Layer 5 of a small transformer language model trained on English Wikipedia (10 layers, counted from 0, width 128). Numbers have three digits each and are written without spaces.
A neuron's activation on a vector x is GELU(gate . x) times (in . x), where the dot is the dot product.

Input weights of the MLP neurons that the questions are about. A number n stands for (n - 500) times 0.00062.
n7 gate: 432705461618685479459459386514552554530506356633542463469528481560425437446517423370447548360443480477316437481531598710567478452684628576540348419429500415628494515482616430439475461491520377369338509433612434545481594450339497457544514701628612695461528624469523503525616437565535587592324545644641288422549422480451512506274587509559585482361486512479517678604318605427411665537382
n10 gate: 527503397460481438659607569468574646707581440448349431701497575415558436659645633597566423486337560478454524246562401629481546417347539391507721605425613546671630545506537578359360506614469409385636624393593410556561357644500406443311433429500382374509617624265636459430491598419566460444503640465650432432727566425458519512456512629491416679392664427372248530364470547586479546653583
n16 gate: 447593545424578377466500512414392407516658671344462601436676438412395771705429442614592500585422539403610519640359619431517513400438381406504559410568359466443351613483598520594766481493160614487465507312558632577434555564442523516643433472374622524481471547682415442509166389556522381339510597407456452380361689689543371659375513546559711419480536441537526520478575510666348664433560
n17 gate: 464409579449387409634647433527308503535620551569341500496580541400367320519490522411500670348397677531455487668562301363483395539281541490550446503979397600449586310435511510433461523424441401564330422637682299572417538494240394506544487205439484658607461624676239596526542727363366556477550435430468359387578398444459460432433434576368431362503490532503490431435529454520513559494561
n29 gate: 428705352467417392558500560519412513346569562494508585422519427529622487439707635540542424329380604587634482448432419486646537388391594458589396435492533431396486408560614580412554549528402432503531379519529452450451472529532649525543492440446520573350604453683505497469544553620398537395452586480588419465603494468524597425463311338563397599345644351722529664466558556568589366415581
n31 gate: 503659602621449542715526471637709527444526459717462503549661476539459419546623392707369570420728426444519422384519475557346497419677346360655497451519354630293497448427510497445674407653634582583415324487681442570491424459468715426418326561559534663547475497554422519346484503651592522566603518482503494437513510804673396585426516436479592626483397612667531463481604542487396709542838
n34 gate: 438438536646525670418511454731442756719563458309402457449370350687433469534737662572444482598403597471434587626482574746529422432312428582488377613518367612493351603633396719753329455329429578586419598736609584592396480742375478600383490503401414580724553481636576575611451623366541461397515633352486429608606348353354350282572255435514479314440623637402447358507623468736579383399438
n38 gate: 385608550512456506574403497611413663440532387637338569463390266444494382506562488500248540490450431398352536740430586599388423447426581447362425662410413490481629625613450581510588361455606494455334614648511400488461417488401525602420606586514485659372546458647494379707756509590668364506440356543433488409560342341303541753519543453470276555594481480405586389562658562666455558456437
n41 gate: 439467477702503503518427479659484542551655558408497388538559360627399509478616569474482419596450686452383489534520494488566375484536494602399393656283612436361518485406421339212440529491462636622515461382576337509491439621725550587290497497552571600474500387509283544531428600542446410517658525581612532572446494350593401399547646294659702497503479634399517411567624394306405573566584
n42 gate: 282481368419516480411277576702533579350436480568394444490760638444346467332393401460610497635333590494482455491354527480355527464615488562597294462531343487398442643516480519414443488452408576607433509411530214552366541418552262592487407480489583664458458468426747589685515360577482393454384417449374457386475618546450440630453675543602525487387693503590570503473527309448541503599274
n43 gate: 425487536459523456486395476309556509494395562538374470586500556474548405352568485631621532460520576375478526420490620514460338410434421837525450430562299524317555463531486554479433260497552486430620674432447724877694525298500691421507343497436607462654397568391307582446545533462592643617461537536545403357785604595617547484493669424491490544589450570325245510597352543755381506423570
n44 gate: 281594373410445533546540418503380613466483474470500471545571594574547571488478647561389402395615358349426730378557547537484671710338546688400555699417665364507629795388654378531603450440583477482292467312448507484432697528427413384457621573456534500462472610423574602614350503482604294260706722450621591285529422494507539531497567388397510679430658469467487426636472478531479588605588
n58 gate: 424686365539733522459473545388397532564349470510380696598623535360406397376670309377639385598533600684474481536529667258670589504446411381579282297417641548418348534771667555652587578479536562343520409514434585556513516367480367637633529371666548458494503583510366513532481417570372595631425368558561641541690672490571855487510543543642421514538420535455448351451471580444494618566763
n60 gate: 589616554515443368510520439354710693537684489526556611559729560385450497403644515557610462573503577568574549506597456436613403470364360532490653607693510500402691383336378484537577555401443487515491584709631395745298713457632535552669565551450345359565590408497548367558361519436683676556401526482296319458335389475613458391548582681371592668437423564669590407531476449444418434437587
n70 gate: 333545475436453652194624523532470365494621406625522613551487473519377372455447426469368506321371421490454448469336376433452360407569651353466560580745484618328572432591554565493705635579472610576484356503531460263460345546585468636494607497526412413500503503513532503418497541336418528491490418407429512458468120468397660469551575569661651385323421600747475401484645387522665357376436
n72 gate: 439415342572631497481416585382543530376477647656619341527419488453415539673620474497578568517528509369663579421485607674516571457559320481372415494391490558660377771641560426314573442636509526746389294497570404518461630537500534575475564547296374586332473429615560457545576641662458485365614665583330371515402322229424541393516420460550373555627610536428491497389455531574313445553535
n85 gate: 488448422426602585380538436324446583615348452494696418601605580627544623495500492477524545429655228497508552489550369551402422512586505612625403626385544515619342410488361401461459415403444471573494423454576368600410543365349424541644538535440495416442550415325503733380547375500514489433612424679599392649563521636474491652585550424540466310650477644538373535386613514564470519580477
n87 gate: 552469536489641431445535551532630543421483564623547582439494353528635451460322590447565617395458494356560527615597539393601503625570340522512290635391532471500503376340488573680445527518500471546542635683449635525320601428643393481552533540557508470291467649537494525603453339451535648522675424544445572713425595602313569539497592629516413678459347539506530562486365379602465433654606
n89 gate: 581434436538373399610433479365486589337560436534243516514412211646617691540506503665486471557545477364582544620567586490404557459432251291629601523548517362563443580647663473617497484231384703569526339480689366548391448544506413472586635451503519682614627221497461616612535373519587558462403416417491545549424295348424516658454266435445523500443451565591519581608478358681679458576530
n100 gate: 557472765442444321649366593633560557459758674687524595676623643553390609433396540531280303419444493504463449476452352507378590567550466531602521500559478533395555468565485409414415585715497453473490539514560601549368370257612567557597490374549247389510600635486652483314654645507449403587511614658329593546579370549539607428479580395480524576354419336577301265438785605679600344573913
n104 gate: 634572415605420472527394270596676299631467410589512462490550413476560662576622470418423674510468426437543500365552569292341375506380497497465580497471579521421503765442469427597329272637494467390538581488482644578500492451398412379434491467416503621489422503497417553551276556483613596486598571343454552395452385377527419511349520494450363537690497419460604549503593567627500199437437
n113 gate: 540404497391613416465777417488513599598528368611634564573436552721384459427509437494426497447393626659494592461389530436484367394439641546497586460388478535396544494406389610604518387617448415297404550481484545455471431405779366395469539561593389384530721601546389311438518534424386446557369429475720512347497410610767615649555427390393479494446399471698392548322541470683523584494398
n114 gate: 427525530605573529514523531640536596754396371616424494430729495520484454553538474528547453543486615509470435644508648565454616385622444364557441440514584543477688714379479465598627500625550322419541378466407470486640592672522277412452481598500471586560519656550508447562484556304347315307515469533546445366435370603460401344545470598489472457393556521509445421588559419399410519442608
n7 in: 397622547519292474555405385503359524446468591445549483765461574660489516460679505335427384451576638480299522536588376518509464654561624597530548500600595471520430411457386540512723495564467480465467372540613414478368622525317447583537631495345457577544366436422599564362383351465535613439596526420519616592520473447816543481517425575455617474512514497462599345555516472335519575521594
n10 in: 539513494396643571413463414646469435711409453541777328500578395474341453481478427529469449404471624603531330693535439339533638600382503458297166374461413473390584530781559473653491535321639440513417510226538517397456254360374533534683456445668397486560389368536470526607443412631497503519441605569386522635636339663414427344559545669589477554449389410510360435429568584609509417570378
n16 in: 401453370348349410392483589530388441557395518422545526642379671408353620494429589304582429861349615456490583439596693476607452531450418484620490503682419558301612490402493507615624484633386402532536537436688542510453413542591375253480462488572456365487426748503536432516449424509645439251546500654605403500266493441547547225329594556407523758439477271486500596542375461561372681540583
n17 in: 598489532444726486703571490630578486402571697538564388429613569343624528521561411536481636655554467270461637592539214611697457611552671529762420637778305602575673392590574309461602429413496579629582415731549427450602541379471344497570355421641448681578220417594342424598542635193719482382484396550341539623526473438352419536507637369211446425379405623599656470371455406386448421370430
n29 in: 377444618503588428455512375467584528534464474579546712769532577553423593483534355645585440424616515393446497486363609469470681439439595506478573488468308569506473443323229542333517607482567383511463435452427512417537459378590547533515404588650380318426611545433512654346517456659760330408522516511446431467619365474411639483497517593445633337494529753467452342511439526543567411664485
n31 in: 772571553448654399566469658599636567477535343486500353413316392473507581388704544680332434442400503572500487555454516564278563602522433434568288544430434642321458527590600503610477539486477507310523486558419369523361408523629336577654419336657372719598699521527473460326637530513712312569557457737435316368394511560776524461490341430487606514601537709462595388302471493733395549528507
n34 in: 488607272444515710571489546842239510609594536587090478468537659748472472392557455627519327381675496265380387702575661481374629415604493449382511507395282538650496392425492436508461465670496699651633522552536446626500462393475485646448401435248486442585454689733603478433457412629542295414625399299578518424660400533593319379500255522410504311420463651439393496597521664496576439609374
n38 in: 667264429566531364504356587549460490732595364550570613377565360294460593464598336418443406437582655343397530453523530410559628673601707558430672493466564692781801710479504694507483683496347549576605583472543627500533419533442391477563460209472516764644460521452690561372610600493513209530537339563424591671524370418340434483600334640578548454585572518521507297487523480560503392503556
n41 in: 393687514622538451373355525343387396652415676528436306429524432603533497575483654507486321597647349517513679687520604626500611518432464582349338378446489496373610539620452581289739510589442690418449486560466427392441481447436599405248583565491431399563470372538648667563473589507536493544716462431480527523434341421733323370493530189665588394233325449375440296173598585403578422526594
n42 in: 425580519548556367578611363584574475627480432483526435539516388421641399647535605451383639457467349483655490468828445621520529479609588520623648407402652650621554235402370459378471471510379443500555500497441754604475596426376684741550592469446619465558359459490645464550436464660475506755654561356468410559597531438607490506520289543376611537285589417418622397516290650532725691383636
n43 in: 678473520446549708582544635460546575573605574466448500504602697639400376600523395277421526608497490345478608500558468455433406236494573389571457574408378473507527584463324412724567596592415409462344196517689318562656394394526536447487433547473762570301355418461400441548343477630364396351324451606385701475507361632477463625553467467709664572462517570600358431412462421620365682617433
n44 in: 638371394685573538488488500547382698511467542663616425453500536340517508481457492486567517551439544725494444415560528567311574512467500517456450753491503437449446506437466703497528545515451333600326629497451368354676462511555604436568551434407461408511661635378564506746379605681558357474683371479438412582742433468644568585392380627489439569455570623406562567489506598634409483497394
n58 in: 403484424528648582503414553523497469478473552527560397657593576484428469420532594682329237451368535585547469372374462564454506619500620423383594503660626423470527625427349480531650406260602388596294608378494282541339424359439465552438578479405352279469431560102545545528353561451460586627534524606441443318480707452686598506497382526442465607380358500557494550446411474336347586768405
n60 in: 419696445585467624554561604637497519459656482391426477450736590251462838597387488477510390386549562430494392621632439521503568500397588516440543616432564578322324490503342736385618513537624338437632623470588451455459543452627255528717538463428519535446324473549460487478583523456434448477461585596389252346593635742317703593737484418512585551660454549490372531471531513516285539672613
n70 in: 493480417400259579390562585333632411445538434330490553681503427436709442541411444367619586413604356555393338565634559648459395511490612556618547629739452486651472510280715469315445425483457514420299449606617489411365582676543557551520341487577436401490477483640591457629402607513497457546557701613393562497381578553711222409527457510459726417503420656674523657553510790238529579365612
n72 in: 422249497493617312581405406199669386414631540525362445578486412273490636719419436425536307567431469486673321543436652460468595598493401660478400486660596607472180774468268560372510483500503602573304308504595380554622532359585610707454660600478431642560550674490618439543537559586467524524713484730420321568587417356441524587552636442594493432686390438432544475507428466507350402413622
n85 in: 566482464259479474594613539364351422453484563449530418500509532336470406529497355382598551427421454627667529447405443391534335484665468615448607593591506610606689568525402466532438335409766541567659380303527590422351509390732412416463588460506526278435542639388273331442464567587416494746594489659450497600475583479556568482576329615543476462623521539611589589398497588312541545415574
n87 in: 598586329530227509435532380535621497658328508487377544398478673632442509255287394478602509510544393388491421549571534464551429593458214422480579599463594493419519478590517542463424664376494626473454570448489387472421387531615428650731527544647338314552506406569418594467430620530464537599651703463637559462366424422439519433532441525642587555666292434500632791519692437451563587615522
n89 in: 348607395513490561641521416434547721295535383564677463578469506384400543477322247449479668493486562430632523477805577316451365630435608588713675427581775365479468469331471437616473540479300493451581479486427692257526461347663480546413629381399330384550346326572421418484570281566582534527350513572596419506444590394510389744672480370587374312397558623632640625587445415601497369513597
n100 in: 059562612520579526489373534493463451500348571425547405764428438311547526356662500364786608631479497563536553437581416370566483424334503616537541688435419507300479468292375369522523381411633419454655569363411424331434290513503350474657600490506444417420594298667483548424510716510510564433628563588673564410733377459521587560682314596451554404742521569418346614423552517490588352641243
n104 in: 397509365315477426697551463615420445548584495461497390585503437506452486569440535658430665465483500465391587463577398601586395433448528767363451497405727401657611515557475458537306421425483411539694553604459543580492443472337416555488638522559494619235418557592404569542435596481517520489645457500413551514609433529476347582503649523546733533560535607648579352466470621426346631519752
n113 in: 385377551482476365538488597265455561456484525566616433421366437381355474445527625542364410665703406277579656728435557644485503430460541407575521392485390569400337543497435444432476503428389453631395574500413519443444397320262415506423594377643349603577467286521512708477544673532378479452451379675580482669358494573349589500314437479583603472620491535339488519530552464530662590560580
n114 in: 616392473698555673424579316727595555453342613538554585487616633445440642494575385600583575560552528663423464518650440535619392600625500634556460444500528307475440491535415689428310488522439616429545528384588390660432668548470399541488396520483330600598452503576482482421574564521506612437673404705453434437674574439612450381648473381627564329665512429698330283470445588512555431477680

Each question shows a token from some text and the vector x that enters the MLP there. A number n stands for (n - 500) times 0.011.

"wards,": 452401428409495513550651542308610455465508462679562625234546524518455563482456399542479587505458495506587509480454625555551433383474538650713590564536603453437655461554551561851530541489614366504499490451505360429543374391448444466523495550630527426377466368549523384514671531515485476586683470489498512560552490612523410352551467515530619399522459472399356527595453443588509392552529
Which two neurons fire most, strongest first? n113, n43

"out": 330391611466464501642490512493655443713534488622477521350522548473472426414459662508386600350596518578642432419566538591387370618550626487781545543483630425461568555585532514728348578387460542496526555489445333502534293353400407582551311412541540514357493478470468383439519371670525477546627457400478560431573577624593538569555485480538575492438506496399568409439559643502544607406417
Which two neurons fire most, strongest first? n31, n42

" introduction": 402433465512555478606553542503691444622350447568438572274594581491422407539480618598523637380594547592602540434429513549544515688513552513782568529441411515544605439501627551618499521465505423556521554502511338522586309327498467532548543555550478531287409436556618380440631647533418459603532487453450469456545690621604597441541331629488567418352480547298447512405382477521596623411278
The neuron with the highest activation: n42

" 10": 419363495391414423619551538439671441626377428503469429249444512408528613493446672500515530389549587692490514446437646515307506444385468675625586638622553632372572377493633568747515514573478458619567528457483528471460520378523468578501430492584502356207423417475466460394591520506447371603529537441376453509554483529463449340632548509539487450569612466478538699439491411454465574397378
Which neuron fires most, and how strongly? n7, at about 0.21

",": 386485450383556517608607448466426421570517452693523604337495547522613390501465652489466646415448538514570498532582524551473388188511498676483436717504602487380672548520528546778478487484550451416444566513511322455469438377441487480570548559582522480240500481654463392543441566598505403533699561416519625404532413497397437380419496449468615569501548349316521501510495543558485471480419
Which neuron fires most, and how strongly? n104, at about 2

" power": 305448412497542433600487519487637415647430386568519554443545537432492480598460611396534585419532435576466482483457588617538496740632541507775563454632543443622436610400581553589353478490431406490598564519415283333574290347449433379488398427593615479329472553557555546412593449524532299549514463377528531447545589596640568331582396528501509454436420617393504411348399480504423570499484
Which two neurons fire most, strongest first? n42, n58

" race": 304447532489599469639504570461637545678463511560560476444594467419622551488550487488348551485497444632602559454411618523633458721505549516658553489701608541507532430541496520692496487519527427410560605542483356510502311345557441552529407398595467533306633429451492462396621448667496407500618503448569468455578473707528555371554505478608485426317472552342376573299382398480484555536392
The three highest activations, in order: n58, n10, n100

"ash": 451500473430473525645404496333633435467597486501501492412527510394483430562558655508385517339436577483465409521654506676265499619572555531583432613741636541358622346477591590475408518385552426514486623399564563491630428464364704512402622472599552587369524487498471333523568500712614344298581484398411387748497524334390523463520499432449516413632495514365507449401551538498489575424362
Which two neurons fire most, strongest first? n38, n17

"6.": 543415551480410512501600598364506471429475485537482596249481452515362526545429491553484535453397551565514569425498682606559515582480459655704532472542565463544637452457575506738511447208521389664510469471471465399500379399392432526573518523539524435349433377663490562510574537464413698572614436415434581546497725485444497248465603559477520370609398404346512530329457535456472415617365
The neuron with the highest activation: n87

" age": 381451391501419482527442532366626479547427334535541414243502570469444493495375500538519473338475510595526442507504582577424389502514563564793456538662403522501565443429702557687355555611494365476658518512341424457460413392445377479584523578513617427394439450458727454454639559699547300577702403393507462491538393576564459431456694446594475385566483522529547521483326542507586471571479
Which neuron fires most, and how strongly? n42, at about 0.58

" length": 322504484534488519612440529305518481530411548582532535513557536454592394359478648573458502542453609658562410376443580488618509819572622657714646487505619514617574496568582543654427516386546297410613452392491434450476406406487443548577505469585582441419491548494685382426556361496494320530561365501578485518536416644541541452529581576497429413490363593345404502516480445526591741572350
The neuron with the highest activation: n58

" em": 250518532531438461480375433509495358531528470544559559319738438597470535549393552523578529376460608676655469474623683520599616557440430670727378499472514520470566419539597533506506482674556453534589515532483292476622476456434422489491514499570532643491455372385626474573606548627453345612532555534564573468457420394543520366471338196402509450448567644447610424487556429359534580483373
The neuron with the highest activation: n41

" popular": 553567525505454544723469670448511380567451429572580572426637552542540530630554441581498522392577531552531388489560555505604505507496583602771477556664596402574470403449527578707499424424661508443537522471468363516542417432459464530534314584550500516327494393382466388390653327512561362475596451458503558530629564640423587368505537472439665384248482641357479395423461585476494588507435
The neuron with the highest activation: n31

" a": 541444656525384501669523454430603446643476509494579467406669572434544392583463462586534450511515656532545341505548590330613501474519524556690476558577550565476452372474547525769447435384481431459612443484527313412488367462442322565548389449575579493218499641483484463552649449400495666440686510381518476445612468519511501265586551516538603474523499553306458479491553497409523587552481
Which two neurons fire most, strongest first? n17, n114

".": 550389651466421493512636560482431430575416413715546508280602486457450413420483522499533539445459518639560473472518523511585567544523602553699462600545498451496564542479617569724482549292546349554471529521560340313488456414291447552618604492548481567454551419688411583546537517446380622539631481409507595498463567455476499365453497600461636430558529276364746536391428513514500520452371
The neuron with the highest activation: n17

" who": 454400621483550513544487547439635351427350511693490430448542572450382425425493568483590433490370464827564364528473505505572474518559492500690575586661539413485544358426504530769416459436649496537470568487502429388484302409364523412639497599447539404445502357481488352538561544532425316506679516347490663502523478637487468374481438370459520457408496540345456533461442515420532437417551
The neuron with the highest activation: n100

" American": 436577441472407587717443546320551394492575492419506494374554560448620603502437525616511540455486490558602425504498567500627435544473633565631448571649564410480468477427544588695437422543658500531535532403537362419550457346419560578578442591502524642354537515551620373465622460515604392480577532395537537511712496521418509274543606441436680377256480705393524484401429563464434532523453
The neuron with the highest activation: n29

"y": 402429544427485468594583448342609426545528335590459529390534497530609519384407620438387554502511553561525502526545458597438473408745560723533549711583581442480548473422571570620453500531472469556463585593520354504531371356302493529656498469448443693296674501621435408493448617579566453610656543513280588611495516530438484458426539493480493495548653550255439524499509552546418518501441
The three highest activations, in order: n38, n104, n17

"'s": 642530530445613516599607512404448424556381470554608499388649583451513579532471642625558469393550514625457443537570513511560460489349621567575383598517507422577606403406533530899365515446600494469431565448559286486539366510433385573639491411584476580355598557569562479516476502502523532543608480396572567485539507634520555409514502585381588349390487629362603476491464460440488495376436
Which neuron fires most, and how strongly? n17, at about 1.4

" other": 447493550548430469725539585373509373441391500440549438310564517586538612527435487481579542458517502520655340495636720528593525388591496544790562446599493402470481387515468636776504478490573358506443551496525382436545420347359348483589435555577539467373613392401461441444616501552556385502607571466480506462624522652474529388510475461533531406415592607429448465484508600403414636502413
The neuron with the highest activation: n85

"ort": 317403551458313600687562510362706445446755387471474553453556503289460545405465579464440565462615466522652507467594577516347466490628504717718713505461579418448637526466413522531432524520414398429529489543395435447603398329447525638621509489496553663460505400489457476545552428528474315430716491524473336490476415399578499503434478430489457431408448597384410473512488570559568399547450
Which two neurons fire most, strongest first? n89, n100

"R": 503413539426432533683560625409767431428423568600442647309671572377470681587366721511465499345485535607630494474589577500444541326488554633724594608542626454382399486584370637514499585609481485548548515471527462398529591462421581453623551543690403554352525354610531534502628472512514597470653513433440594622417493486627467314598519357496583480498518575442355514493528475394479425518393
Which two neurons fire most, strongest first? n60, n100

" of": 438429488477479442597551537390496437463488547683525437343574555499439508495445558494527454474453511468536424509586548541448437446552584546677490565539475440466416397369473540909406484325481442537471583607533468449554412374344414503541365437524424300366510450487561415436668474526510414573679549480448546506391468657682417419507411451538685472353498478402458484519469554497445583451423
Which neuron fires most, and how strongly? n113, at about 0.39

" important": 426503543466560531646669641386554393514468421513564517514690562480523520515490413516555497461552545625644384466560558479682507582533463534716539538493553390528519398401480648770489526442514490511402655597557399456495363372374468545556385629554536643391415456477463471444643408443497322676592456495501478420639470605506594355502453522439628332276431645482501443471457524526451598481407
The three highest activations, in order: n58, n17, n31

" received": 508484556533529530617413559349643471486399407561579571335663555445438498556448521640536450433435570563584356496416620545501365330644517578735552597539455426600631361570509598703566426408726426570548528500681396535473401482421410427539494536494417390380526411414606493604659465520523522496589511545486488332503470542660498455625422436474688424425381450356363565431520554408613495463405
The neuron with the highest activation: n85

"ers.": 619392593495393553505590532552529407560451517694580513253571408455440521518478523482514544440403553651608508436528568656568537442513578605546572510477577427563673677461553569685404580242466368514521599442499391385474367458358373539574602533504458573422544436747353502612507597470396612418585471413440528490557596453471384364575592592484615388587469307344671480297491508509495543479438
Which neuron fires most, and how strongly? n104, at about 1.3

" found": 397485566514590406587431656490668427569383417640545587297726670486483574471544589546568551451326561634561440537549549501570558515458484621575523589505491485659563458427493500712474537388586464468401500495570217576626257344438440588652437525468372471474446374332438387565573359476497429413564485470465551404489499656442482472535386571579600518455347405379515574476454519456496630442495
The neuron with the highest activation: n60

" const": 453428500519540450419571515458579366570394625580530425385542593708405600582451727416523470421546525535557415455579501569458427678550495620651511529606569364492449464490444615401415553454499446552572593570429460522733458347427495534491517511656632364484593504409493422424530681534420313539609426422588470602440287641590464314667472342554531486428504503334421390373472616472511661443464
Which neuron fires most, and how strongly? n41, at about 1.6

" got": 320443479535511448506310552421592516610304335594533559463586560444521566490461641582550417477402461773498445553453532557630520325484516616617477644549588469456651523543685530751615450387620463508489474488595366462535275482467359523599495573493420510446613451447383540555558474545532531424647454370441429310297501577501456544528417560530603500465270532301560501402590411506565500471358
The neuron with the highest activation: n58

" train": 439341488497605414610546604522585441419460497584613533320612514563511583677500641497416488392479463710589512498567600569478475655444475560706480542612549539383518380486690581614525509561641409531516511516478330551719233484379464401532484600668431525403534480419431486476626615472616405455581514435428494468572524679516503458542519478567454556401451531350409477267456492492500648452397
Which neuron fires most, and how strongly? n31, at about 1.9

"ix": 457478451435374521705565595476645473498649553480485525405673518348531623493482715522367515536467561549575425449494566492442438586576612591665571404524571463678530581411523508603425383468454410425406539494565590476626277427400540524564441514420477664367483607535471400568588532620388432394437418542515459435437670743672548433575468676438584361429365548247550505381511555478494639424425
The neuron with the highest activation: n16

"\n": 539367593493384501601518504298489388510484496562490615299545565367431521541462567524532518400454481605592465489541590493688393399474514613746538561698533403505538408509627519637554466406552330486511539562538403426547445503334353567574583529529501390355520299562526454559688593384508619614668521467422478481391664445500396316497420495471646280407526486548501535323435475395544512442390
The neuron with the highest activation: n17

" from": 387329563544495485634515425507696350455448529524587439243530499527519457604357632533482435317464463575515529560549606490522301388593509622560522663550496374575481446457555524779428408244473345669546443556482501534564382383380424496584482408538549307375553445483575493487609465522480422610641440482515540456379456637458464431403447487476610488438536427359445530441424547408492481447407
Which neuron fires most, and how strongly? n85, at about 0.5

"r": 498514442394457467546529520480481423393561504383547483452723525435562582462462681517423570480325549424652498403534558507443511478453510707747467490520663340607551489499491626435510569443521369381471566489608582415599199446449476479484578448515407748377540579613543381463464334640547537488584411350521452487431522640556475414367402418460438366474437629337497509508589571464502647545469
Which two neurons fire most, strongest first? n16, n104

"in": 390442458405387557595315508356705410502678335423563515585622464333362609550484610427385566440431555492478559455435591457291547357468640658555645586521663386450347478641434566492572407506430412450439582471467514545555507330351415408503622479491484690405613317593627452518568320539456362421652471477453543627479479455597558407321502463509623552491447555333524482546493518482495504443441
The neuron with the highest activation: n104

" member": 504482447463500634599390529316628427499459524553547531307666503451556469595459580530553516393457491504654443396419454594625505626544591549722455531592629369544558480531484576624486460518597524564506508406500399360625370383364387411528643460512490541416524340580612428453640506505467486539602478435509463534622351737461661488564451550398490433288542673377380481420485519418595680440434
The neuron with the highest activation: n85

" soon": 309522486648495482688466523427594349551480408657457487559618516411412451550473574502650536412438525881620456541581437438600405363558542521620471508498633484363647513516565614733557458474547323593534509534418370546565547449386549518609715598545451456452500369434422400521552532490484436615675387447401489419607543576450280494449523447501548494475463651464497496641532376494451424404419
Which two neurons fire most, strongest first? n60, n58

" Pres": 507473537357539468566483414399483347688562382561553431279691519480330544443520659648585450428503415700557526467445605523344448537479542632503526568494523515614562524652436518598416520560397595548626543365447343568547376486529358615383525576574470559387588466550462538610651518726554311506625528568528395515582343527605556311546483358650592533471472591376529379449534511427534479509419
Which neuron fires most, and how strongly? n41, at about 2.8

" Gary": 327410449449504459640317508385528476429341411619461444279573520469563591660576479541526447462597598584633545493460599608429503520544530629684488492704537508406490485523647621620539471500478438685458569507506246491514509379360433466523495521455466622341538504598622321506589609528524362309704579468445506623528521566398445296510604494492529436562597582408482483310473519414433497511416
The neuron with the highest activation: n72

" Tim": 362373533469597495626421499512685401502382571636543342181502404535568592696527599440473491501489522683496576409387579533444519521501588716590453508526473467546452483523724466543463559487386476600463481553467257451614475461365494481585509410413474507313508475544510375525515583551577382375606487527471539679538558670481454254538505513474489482471563664435531409381439453391487501370285
Which neuron fires most, and how strongly? n72, at about 1.1